Layer 5 of a small transformer language model trained on English Wikipedia (13 layers, counted from 0, width 128).
A neuron adds its activation times its output weights to the MLP's output. To switch it off is to set its activation to zero at one token and run the rest of the model.

Output weights of the MLP neurons that the questions are about. A number n stands for (n - 500) times 0.0021.
n11: 629 470 403 358 396 656 422 733 596 486 574 471 415 381 466 474 671 412 510 465 610 733 718 479 668 624 620 630 550 303 538 623 586 376 446 400 339 539 279 235 407 369 558 378 323 403 566 456 483 606 425 671 487 446 569 331 557 525 364 409 416 463 586 380 426 468 479 357 713 567 575 489 624 521 389 673 440 642 222 725 516 547 530 329 480 493 458 450 370 659 437 576 462 513 606 493 392 573 421 425 470 592 375 469 558 443 784 624 772 390 618 289 560 668 503 532 383 442 527 500 511 529 465 350 358 493 411 435
n14: 568 404 448 714 600 594 673 573 500 422 457 368 506 645 603 378 430 326 473 312 369 421 618 636 806 443 609 420 537 251 523 581 636 539 668 604 540 557 511 362 524 608 822 594 514 585 530 458 553 616 638 582 406 479 547 517 635 500 484 552 606 381 429 500 500 592 539 532 596 507 391 547 434 439 899 552 313 551 447 574 429 427 480 388 643 454 515 500 879 657 553 621 527 545 628 496 521 244 453 587 201 306 547 679 417 244 550 473 689 650 580 398 460 522 531 337 639 473 514 515 563 523 714 446 556 643 625 459
n26: 480 520 623 258 518 507 482 298 589 522 447 606 534 267 489 321 217 602 538 395 593 606 447 381 508 393 338 503 546 536 602 349 592 589 807 427 523 344 432 356 557 688 574 467 277 500 520 559 448 500 661 493 294 730 539 635 406 550 163 503 704 365 400 456 435 424 279 566 474 518 585 409 459 556 424 471 217 487 420 605 405 402 603 415 624 401 341 473 687 622 646 686 288 632 492 334 500 717 563 550 478 559 582 631 448 450 526 360 313 407 460 365 477 782 326 723 492 573 342 417 388 599 492 377 598 649 428 555
n32: 523 598 504 755 451 534 318 318 333 547 386 557 474 573 586 632 384 279 473 563 727 603 737 679 715 475 800 578 335 625 430 380 459 605 663 378 665 500 471 391 455 348 536 535 628 320 400 662 778 587 480 527 500 514 343 351 518 447 297 635 508 282 474 583 323 537 586 446 406 556 437 522 530 489 445 416 560 562 283 534 377 606 365 486 424 832 323 511 535 545 342 340 305 552 607 526 394 672 514 607 521 464 467 299 338 380 475 654 287 446 659 479 588 570 380 614 597 476 471 400 440 431 271 383 383 485 470 496
n97: 466 665 539 469 475 496 364 349 510 415 168 465 696 406 411 484 416 470 703 622 618 469 537 569 315 718 447 214 643 492 568 632 521 582 508 681 821 503 383 601 511 449 607 675 390 609 421 413 459 785 539 582 493 637 542 596 388 461 480 571 350 375 531 168 409 447 193 621 559 457 427 489 534 410 540 518 278 437 522 374 743 726 511 567 319 536 466 751 364 534 456 645 655 539 423 757 431 586 641 319 409 327 519 507 424 402 589 423 618 614 428 521 678 485 554 614 378 632 511 476 496 456 655 418 576 608 476 547
n126: 336 781 424 589 372 576 467 359 442 562 418 550 550 348 536 516 644 422 514 537 337 523 634 349 395 496 664 500 443 275 412 350 420 302 673 479 738 685 373 368 507 482 722 281 558 603 543 805 427 307 438 513 641 436 379 518 514 382 433 547 399 251 324 536 371 485 482 373 562 390 284 406 510 367 611 564 390 756 569 355 440 604 307 629 622 351 451 515 575 620 605 364 363 362 548 321 543 678 580 464 482 634 747 677 551 529 570 712 483 471 300 300 616 619 529 414 553 569 518 340 584 633 373 470 460 555 500 438
n131: 230 407 650 451 625 640 562 295 424 414 643 516 294 437 562 337 456 401 371 440 549 479 483 782 413 550 602 538 986 592 486 463 515 625 553 324 346 631 587 307 496 622 550 599 669 470 496 334 177 422 559 518 454 651 404 399 477 715 443 546 268 419 602 492 573 311 500 585 484 383 666 588 413 413 517 628 637 441 316 375 632 511 507 474 459 358 746 395 383 476 571 62 547 519 551 631 672 449 596 532 557 380 260 759 431 379 547 352 445 460 625 463 564 425 511 500 536 460 581 642 276 458 484 398 733 551 590 702
n151: 560 315 238 623 598 504 446 450 532 671 366 541 433 472 434 517 649 496 460 489 613 623 759 259 512 531 352 674 682 525 368 395 600 426 774 474 626 485 658 640 414 557 662 473 466 685 285 376 318 325 540 600 514 327 485 396 155 395 436 514 537 320 439 515 431 400 384 531 640 462 568 528 442 496 546 631 572 514 557 434 495 439 466 415 685 566 452 565 546 432 396 792 757 447 283 686 618 649 666 454 473 646 582 441 591 322 609 751 486 646 424 511 512 390 284 460 608 660 376 770 666 243 841 323 534 402 464 258
n154: 605 303 608 174 489 271 603 540 352 530 787 724 500 598 493 524 431 546 721 598 615 327 426 631 551 711 390 490 512 348 541 626 589 448 312 395 364 503 470 757 389 576 304 646 438 411 591 500 533 396 293 476 401 435 391 793 573 612 438 490 717 599 263 552 398 600 307 471 693 493 471 294 314 624 512 550 654 590 298 648 487 529 628 536 489 393 447 465 508 481 357 668 615 500 638 352 420 447 504 694 547 581 496 594 402 554 354 617 206 593 424 447 223 606 638 572 324 500 456 516 469 544 424 508 474 388 462 496
n158: 396 560 443 519 589 378 533 504 671 301 354 504 567 564 717 172 691 447 420 308 318 551 435 553 269 588 351 355 423 413 568 368 563 345 539 295 504 603 688 475 301 522 540 601 431 516 715 244 603 224 476 537 642 289 388 557 612 646 514 453 347 693 319 284 536 428 754 420 647 514 435 458 497 556 456 717 378 566 573 500 405 460 620 525 567 799 549 393 488 386 705 659 378 475 351 466 388 567 633 510 511 489 396 400 469 453 537 587 344 711 273 602 462 346 565 477 416 517 518 563 454 335 556 455 590 407 415 305
n173: 422 589 481 343 431 461 272 644 648 336 304 661 598 424 522 532 673 451 591 612 374 614 805 458 287 548 662 537 531 284 644 364 621 388 277 420 303 570 443 677 321 609 537 409 331 552 385 385 452 529 532 753 663 417 729 486 703 361 579 273 512 474 562 511 387 416 430 504 459 647 492 462 466 508 520 557 542 610 365 472 522 464 283 489 539 623 253 485 504 157 603 649 668 504 671 504 423 534 578 460 431 478 425 721 552 507 619 602 456 428 449 429 409 515 551 481 573 713 289 774 473 389 564 399 591 474 383 261
n190: 377 617 428 370 361 493 573 504 529 639 516 459 342 323 389 417 432 563 515 451 478 533 590 536 496 450 593 424 556 696 532 490 647 667 662 540 535 547 677 391 455 658 458 269 607 617 541 723 411 292 544 475 359 504 588 415 489 705 504 394 754 588 758 458 455 253 623 405 569 384 699 389 568 551 483 470 588 424 447 478 631 511 556 478 504 599 863 335 716 508 706 663 474 519 492 717 458 707 445 517 557 718 247 442 305 605 554 540 564 288 153 585 709 810 719 330 448 373 369 504 367 372 358 500 511 271 332 675
n196: 683 333 563 647 510 524 617 500 331 396 380 735 376 507 354 508 322 613 456 493 476 473 552 330 432 646 527 712 463 685 530 378 295 629 530 655 580 550 496 779 345 479 518 482 641 399 576 473 386 565 564 404 556 650 388 641 448 366 648 627 393 351 313 297 423 437 350 288 318 691 292 419 629 362 523 503 441 391 698 649 534 658 644 384 654 619 489 600 334 375 404 392 449 559 445 533 574 424 500 423 427 571 291 395 389 521 543 636 475 578 573 524 547 573 360 569 349 517 500 649 530 282 580 344 395 590 298 640
n203: 379 521 456 570 458 250 458 492 572 410 595 537 500 449 411 454 403 182 654 401 410 389 539 593 397 783 611 392 743 559 640 371 340 547 492 343 508 737 647 371 436 432 461 557 412 475 715 496 570 481 540 597 603 629 607 608 557 375 350 393 554 458 390 276 653 448 376 523 656 259 487 320 688 366 353 572 339 640 416 430 409 500 601 493 548 741 488 383 563 580 512 660 479 353 278 786 519 386 741 465 523 303 582 390 639 777 551 522 523 442 435 474 544 322 599 341 408 376 465 446 199 392 663 358 745 339 511 237
n216: 253 725 471 135 492 400 473 416 645 759 500 508 525 512 426 234 492 356 481 518 587 504 439 606 667 195 534 363 324 436 525 455 549 295 401 504 516 592 588 343 598 538 477 558 496 91 487 458 441 651 637 522 417 698 641 413 189 492 475 522 876 550 562 422 307 451 653 422 504 451 595 677 383 460 496 690 488 588 426 749 413 423 477 560 357 303 532 431 657 504 550 796 504 595 586 456 554 448 347 720 581 566 615 480 386 603 429 433 245 478 669 530 476 616 462 267 569 360 523 508 233 475 356 413 593 421 373 342
n245: 343 577 380 678 456 546 326 372 687 556 500 334 817 519 504 372 543 622 366 422 229 520 541 504 635 671 561 507 481 629 521 393 421 613 638 570 614 605 355 478 367 474 652 416 563 557 711 93 343 608 458 438 384 522 337 392 336 426 555 483 476 415 578 333 790 527 582 537 474 529 443 508 420 322 617 641 338 383 548 415 644 533 486 396 236 464 435 609 254 535 528 474 714 579 222 481 474 485 553 389 463 226 485 511 472 424 609 323 526 585 460 547 626 473 420 290 288 370 433 568 332 668 637 564 540 361 680 425

Each question names a token from some text and the token that comes next. It shows the activations a of the neurons there, in the order above. A number n stands for (n - 500) times 0.0048.

Then comes g, the gradient of the next token's log-probability with respect to the MLP's output, scaled to length 1. A neuron's effect is roughly proportional to its activation times (output weights . g). A number n stands for (n - 500) times 0.00072.

"ll", then "s"
a: 499 500 470 497 501 556 559 449 466 442 497 520 537 494 418 704
g: 552 493 446 486 415 579 551 446 516 458 339 589 394 375 585 377 380 210 649 406 604 657 638 558 185 581 313 464 608 819 625 476 371 666 421 414 571 591 574 576 592 580 724 397 561 543 375 485 785 742 483 578 623 403 622 532 627 540 608 534 448 408 225 505 563 253 454 514 553 697 438 279 565 534 403 479 340 547 532 477 452 576 595 463 452 601 414 691 600 663 286 352 362 699 615 486 489 313 632 392 408 564 274 414 308 574 204 488 456 577 532 541 379 592 417 434 469 693 538 540 486 511 510 568 603 688 441 616
Which two neurons, each switched off alone, lower its probability most, in order? n216, n196

"me", then "ar"
a: 496 509 498 496 491 538 535 495 503 472 499 590 499 539 516 506
g: 709 568 351 514 482 231 402 681 490 729 548 646 614 604 518 406 750 507 562 578 502 320 565 547 527 496 490 604 458 419 406 661 555 568 606 532 547 594 433 470 439 379 519 602 680 433 576 306 616 606 330 469 549 482 685 556 360 551 628 389 492 283 656 583 499 521 572 747 538 535 581 439 494 401 550 562 450 553 449 548 267 444 626 317 683 469 215 643 586 582 850 480 241 456 502 533 371 148 476 530 418 623 528 501 503 701 625 634 370 487 360 483 607 411 588 336 494 552 495 205 455 480 309 314 402 326 499 401
Which neuron, switched off, raises the next token's probability most? n131

" on", then " "
a: 497 517 474 495 423 505 394 503 518 481 489 551 503 523 502 495
g: 565 385 475 238 525 416 496 808 274 605 710 485 424 521 475 633 740 480 465 536 585 619 429 462 434 303 488 573 503 550 511 387 491 437 326 486 516 494 541 478 562 557 621 424 631 563 530 505 362 403 499 583 561 339 480 465 349 767 827 506 387 546 526 586 565 614 484 554 433 308 479 624 610 602 254 636 490 458 534 623 255 596 354 520 492 554 596 666 366 277 442 263 512 573 850 470 538 304 642 375 529 386 537 513 660 639 646 605 608 451 479 329 360 607 504 647 535 684 558 384 758 502 663 507 516 340 343 690
Which two neurons, each switched off alone, lower its probability most, in order? n97, n26

" ex", then "tra"
a: 446 504 503 554 502 408 529 417 509 446 576 526 527 500 541 506
g: 476 412 447 706 439 313 502 381 567 342 374 558 525 571 434 429 520 354 717 408 564 415 626 620 664 442 388 292 459 589 531 268 444 493 415 491 433 584 389 523 453 553 308 407 638 626 695 584 737 430 532 668 809 569 483 548 667 646 447 325 444 599 499 639 466 380 495 384 521 487 320 434 575 527 637 544 186 428 571 556 422 392 546 403 518 286 608 476 656 555 499 655 576 544 485 734 386 434 366 520 415 271 289 572 775 593 216 349 492 420 777 446 398 390 540 619 401 575 384 457 349 555 487 423 426 528 590 770
Switching off which neuron hurts the next token most? n151

"le", then "ap"
a: 458 544 499 506 485 509 485 503 476 486 257 524 574 493 499 530
g: 517 289 521 623 397 636 494 543 308 474 569 539 607 321 581 377 585 448 349 380 496 322 528 587 533 491 284 493 390 593 471 721 626 400 575 617 493 499 452 350 452 283 430 613 622 704 406 729 516 435 310 670 406 464 571 558 425 485 347 458 442 574 745 306 406 293 431 517 33 354 432 483 407 538 633 615 568 628 531 475 385 898 528 502 511 477 627 720 544 455 582 307 556 549 489 426 555 296 593 562 318 597 290 581 315 529 528 631 411 456 458 402 510 542 372 652 440 348 510 370 380 644 430 476 614 499 366 505
Which two neurons, each switched off alone, lower its probability most, in order? n173, n196

" Florida", then " Ke"
a: 495 486 492 509 498 503 518 527 505 477 504 483 516 511 519 464
g: 603 330 556 549 319 466 405 592 753 606 249 514 652 382 447 236 427 457 506 260 696 501 771 368 612 634 505 449 430 568 736 570 572 554 637 482 583 594 521 412 516 296 338 428 567 403 595 552 455 467 532 576 669 318 487 470 657 570 184 466 599 495 476 312 571 405 582 469 441 623 677 561 521 479 410 527 467 371 334 518 629 620 448 714 510 542 425 524 477 499 557 329 538 565 402 615 491 580 525 490 461 748 660 474 443 174 355 570 326 630 452 584 360 742 500 318 313 454 483 394 520 293 435 280 465 448 320 333
Which neuron, switched off, raises the next token's probability most? n158

" New", then " York"
a: 500 502 528 500 457 473 513 504 494 499 471 503 510 488 500 492
g: 647 700 511 529 336 502 92 434 426 394 486 596 545 372 377 602 548 590 503 211 500 496 566 689 365 467 471 345 706 505 646 488 512 494 571 624 532 629 528 371 456 545 707 394 474 395 503 652 321 433 383 420 671 426 674 245 448 357 456 265 452 543 484 592 268 449 497 320 588 650 349 536 585 399 644 469 668 380 235 617 507 659 338 483 312 406 222 427 474 206 437 403 537 369 476 623 581 499 580 576 570 432 477 636 327 516 414 536 454 503 433 295 474 563 532 578 513 444 402 302 631 660 654 380 380 598 464 469
Which neuron, switched off, raises the next token's probability most? n173

"s", then " and"
a: 453 482 491 500 487 482 482 489 533 442 484 689 560 316 277 500
g: 538 454 379 317 588 642 522 481 391 462 509 569 783 687 482 484 311 384 519 529 562 646 553 202 581 286 585 394 499 553 229 588 495 194 554 444 367 576 403 449 510 385 223 457 426 491 656 522 578 382 429 539 435 414 445 595 845 597 410 726 496 539 589 652 517 462 303 549 373 695 511 573 595 334 393 340 558 469 436 572 469 457 794 423 547 562 401 445 597 795 578 423 517 605 497 646 336 384 710 437 408 592 389 410 440 753 537 550 552 497 472 638 561 294 724 483 598 424 439 401 511 524 486 461 452 291 433 646
Which two neurons, each switched off alone, lower its probability most, in order? n216, n190

" \"", then "ine"
a: 478 504 501 527 500 500 504 501 496 480 527 503 502 473 590 500
g: 814 449 230 434 569 459 390 751 435 522 529 418 531 590 377 452 392 560 506 315 573 536 370 565 626 276 583 463 428 487 686 530 570 343 364 423 691 472 722 558 410 535 346 738 407 376 603 463 359 363 535 644 415 470 621 457 502 384 397 497 659 784 510 498 646 516 552 565 448 591 550 577 261 128 448 741 399 601 815 444 409 299 642 534 510 752 559 605 490 555 552 297 499 588 425 484 450 438 470 385 354 372 597 683 330 494 567 505 489 441 481 334 603 338 478 430 501 604 308 598 533 656 544 458 479 408 450 395
Switching off which neuron hurts the next token most? n216

".", then " It"
a: 492 499 497 511 464 499 496 485 145 502 503 499 522 497 460 508
g: 477 433 399 584 593 670 524 745 375 353 509 638 558 208 629 586 562 605 444 721 332 462 506 508 424 633 527 385 582 447 394 472 530 563 326 398 559 724 586 361 485 529 459 544 514 367 316 636 555 394 268 279 545 522 390 635 201 333 511 446 408 361 678 651 555 556 486 468 634 547 404 431 517 542 494 403 510 534 577 434 469 914 512 371 383 519 518 561 608 590 734 590 466 797 470 440 504 570 345 508 672 335 466 388 260 356 599 460 575 510 752 419 644 551 593 375 584 611 269 604 318 662 464 631 485 460 509 418
Switching off which neuron hurts the next token most? n154

" \"", then "h"
a: 432 519 496 520 511 504 493 500 495 451 529 475 500 475 603 500
g: 619 427 243 434 292 296 408 490 537 494 477 619 512 532 699 556 378 414 471 534 546 165 494 460 547 470 516 366 508 509 623 403 470 285 340 538 234 371 538 535 412 254 277 563 527 335 580 468 659 409 480 571 383 505 203 472 419 523 334 534 678 440 329 721 688 541 473 376 595 450 645 355 679 674 652 587 332 321 665 587 561 503 535 564 453 576 571 610 556 385 373 465 629 541 475 548 441 475 476 438 398 474 404 307 467 634 613 513 490 475 679 632 393 295 251 340 359 698 452 430 464 534 291 525 521 335 327 293
Switching off which neuron hurts the next token most? n216

"ri", then "ve"
a: 480 583 507 499 507 512 471 527 500 514 589 521 482 484 501 545
g: 467 593 416 420 321 607 566 508 449 425 586 201 598 516 691 780 559 498 593 603 371 591 328 823 538 583 393 492 412 388 366 345 599 430 370 502 459 606 185 687 496 493 511 359 522 396 743 839 465 375 371 451 252 414 490 431 374 445 358 351 528 405 426 482 584 490 636 476 607 513 449 527 566 343 542 791 534 536 526 598 446 414 547 574 290 529 562 507 458 422 525 550 550 491 499 715 368 432 445 322 236 778 538 433 523 361 459 408 583 559 473 414 361 250 399 722 392 348 433 409 566 623 401 545 527 511 579 605
Which neuron, switched off, raises the next token's probability most? n173

"g", then "or"
a: 497 511 553 484 476 487 509 502 491 460 503 470 498 500 486 506
g: 275 561 670 483 510 292 666 562 431 664 441 369 375 455 447 502 629 450 528 517 469 421 679 288 606 402 532 781 457 486 718 772 560 651 556 384 531 644 402 369 254 313 280 701 638 429 501 413 597 443 369 473 547 392 605 558 592 624 248 630 692 390 466 542 699 445 504 331 499 465 523 627 768 634 465 381 475 588 505 597 319 746 501 736 543 539 380 448 368 440 413 284 616 578 505 556 399 366 543 557 780 492 486 475 427 623 472 409 437 581 511 376 448 428 710 676 392 553 535 394 681 430 354 644 591 481 539 517
Switching off which neuron hurts the next token most? n97

"y", then " by"
a: 491 500 499 507 467 396 499 539 500 492 489 529 501 581 467 505
g: 727 420 261 438 525 576 388 401 625 726 544 435 494 612 516 767 418 504 398 402 522 349 649 494 525 453 660 630 786 572 598 518 596 494 589 510 428 495 455 465 501 606 330 413 412 536 548 434 863 758 522 510 468 666 579 482 367 422 516 575 188 371 245 326 485 523 504 507 490 702 506 312 542 357 534 265 267 635 649 410 544 457 556 363 347 571 438 567 406 824 505 566 554 447 465 356 521 241 618 549 355 754 378 588 522 588 386 649 338 570 601 454 476 295 526 543 487 625 526 424 439 460 541 509 628 439 563 433
Which neuron, switched off, raises the next token's probability most? n190

"s", then " on"
a: 500 496 504 478 520 530 497 512 505 540 490 507 569 526 436 439
g: 372 555 228 584 544 413 752 298 617 321 412 555 485 525 420 414 436 361 423 479 505 517 336 569 308 556 478 446 805 642 475 472 308 424 504 483 474 715 515 601 508 458 411 716 463 545 548 538 336 485 515 674 376 473 300 445 387 509 399 424 392 376 533 366 454 542 897 310 386 567 349 369 526 303 574 555 460 300 353 505 617 595 656 387 600 572 603 619 339 468 420 472 575 522 442 402 237 419 380 527 557 797 340 264 397 298 515 536 470 421 559 346 509 487 611 620 649 633 580 505 607 546 476 423 216 383 400 517
Which two neurons, each switched off alone, lower its probability most, in order? n196, n158

" a", then " tr"
a: 509 494 504 501 502 497 499 506 501 517 503 490 506 518 503 457
g: 368 595 619 596 450 638 574 319 290 492 676 587 411 293 763 492 666 541 513 757 544 512 369 581 570 491 584 537 387 489 580 238 376 564 561 444 521 316 455 444 271 529 631 630 374 560 423 439 459 445 311 364 507 601 650 510 412 710 823 385 540 248 471 578 392 441 184 538 452 444 474 366 541 478 478 434 324 358 453 353 421 743 393 531 516 356 599 622 265 716 463 729 478 389 349 384 418 326 523 643 515 436 432 458 608 412 439 398 511 437 469 355 618 524 690 672 294 328 472 531 361 575 452 462 434 587 558 458
Which neuron, switched off, raises the next token's probability most? n245

" and", then " the"
a: 493 500 397 487 532 472 529 493 498 433 483 529 523 506 479 510
g: 401 554 375 440 588 375 470 406 492 663 580 573 789 612 568 444 481 602 286 449 453 593 494 463 417 450 563 595 467 534 499 336 590 477 514 761 578 695 465 418 591 506 507 517 507 519 418 721 693 692 499 432 411 608 713 546 566 308 455 516 680 483 573 392 437 349 582 583 391 523 364 407 539 191 973 182 499 418 570 545 834 568 421 471 389 236 335 666 383 578 532 664 401 537 415 456 536 549 359 599 315 409 497 351 453 544 523 530 555 639 638 597 505 602 314 495 438 487 673 515 403 528 533 393 486 674 681 561
Switching off which neuron hurts the next token most? n158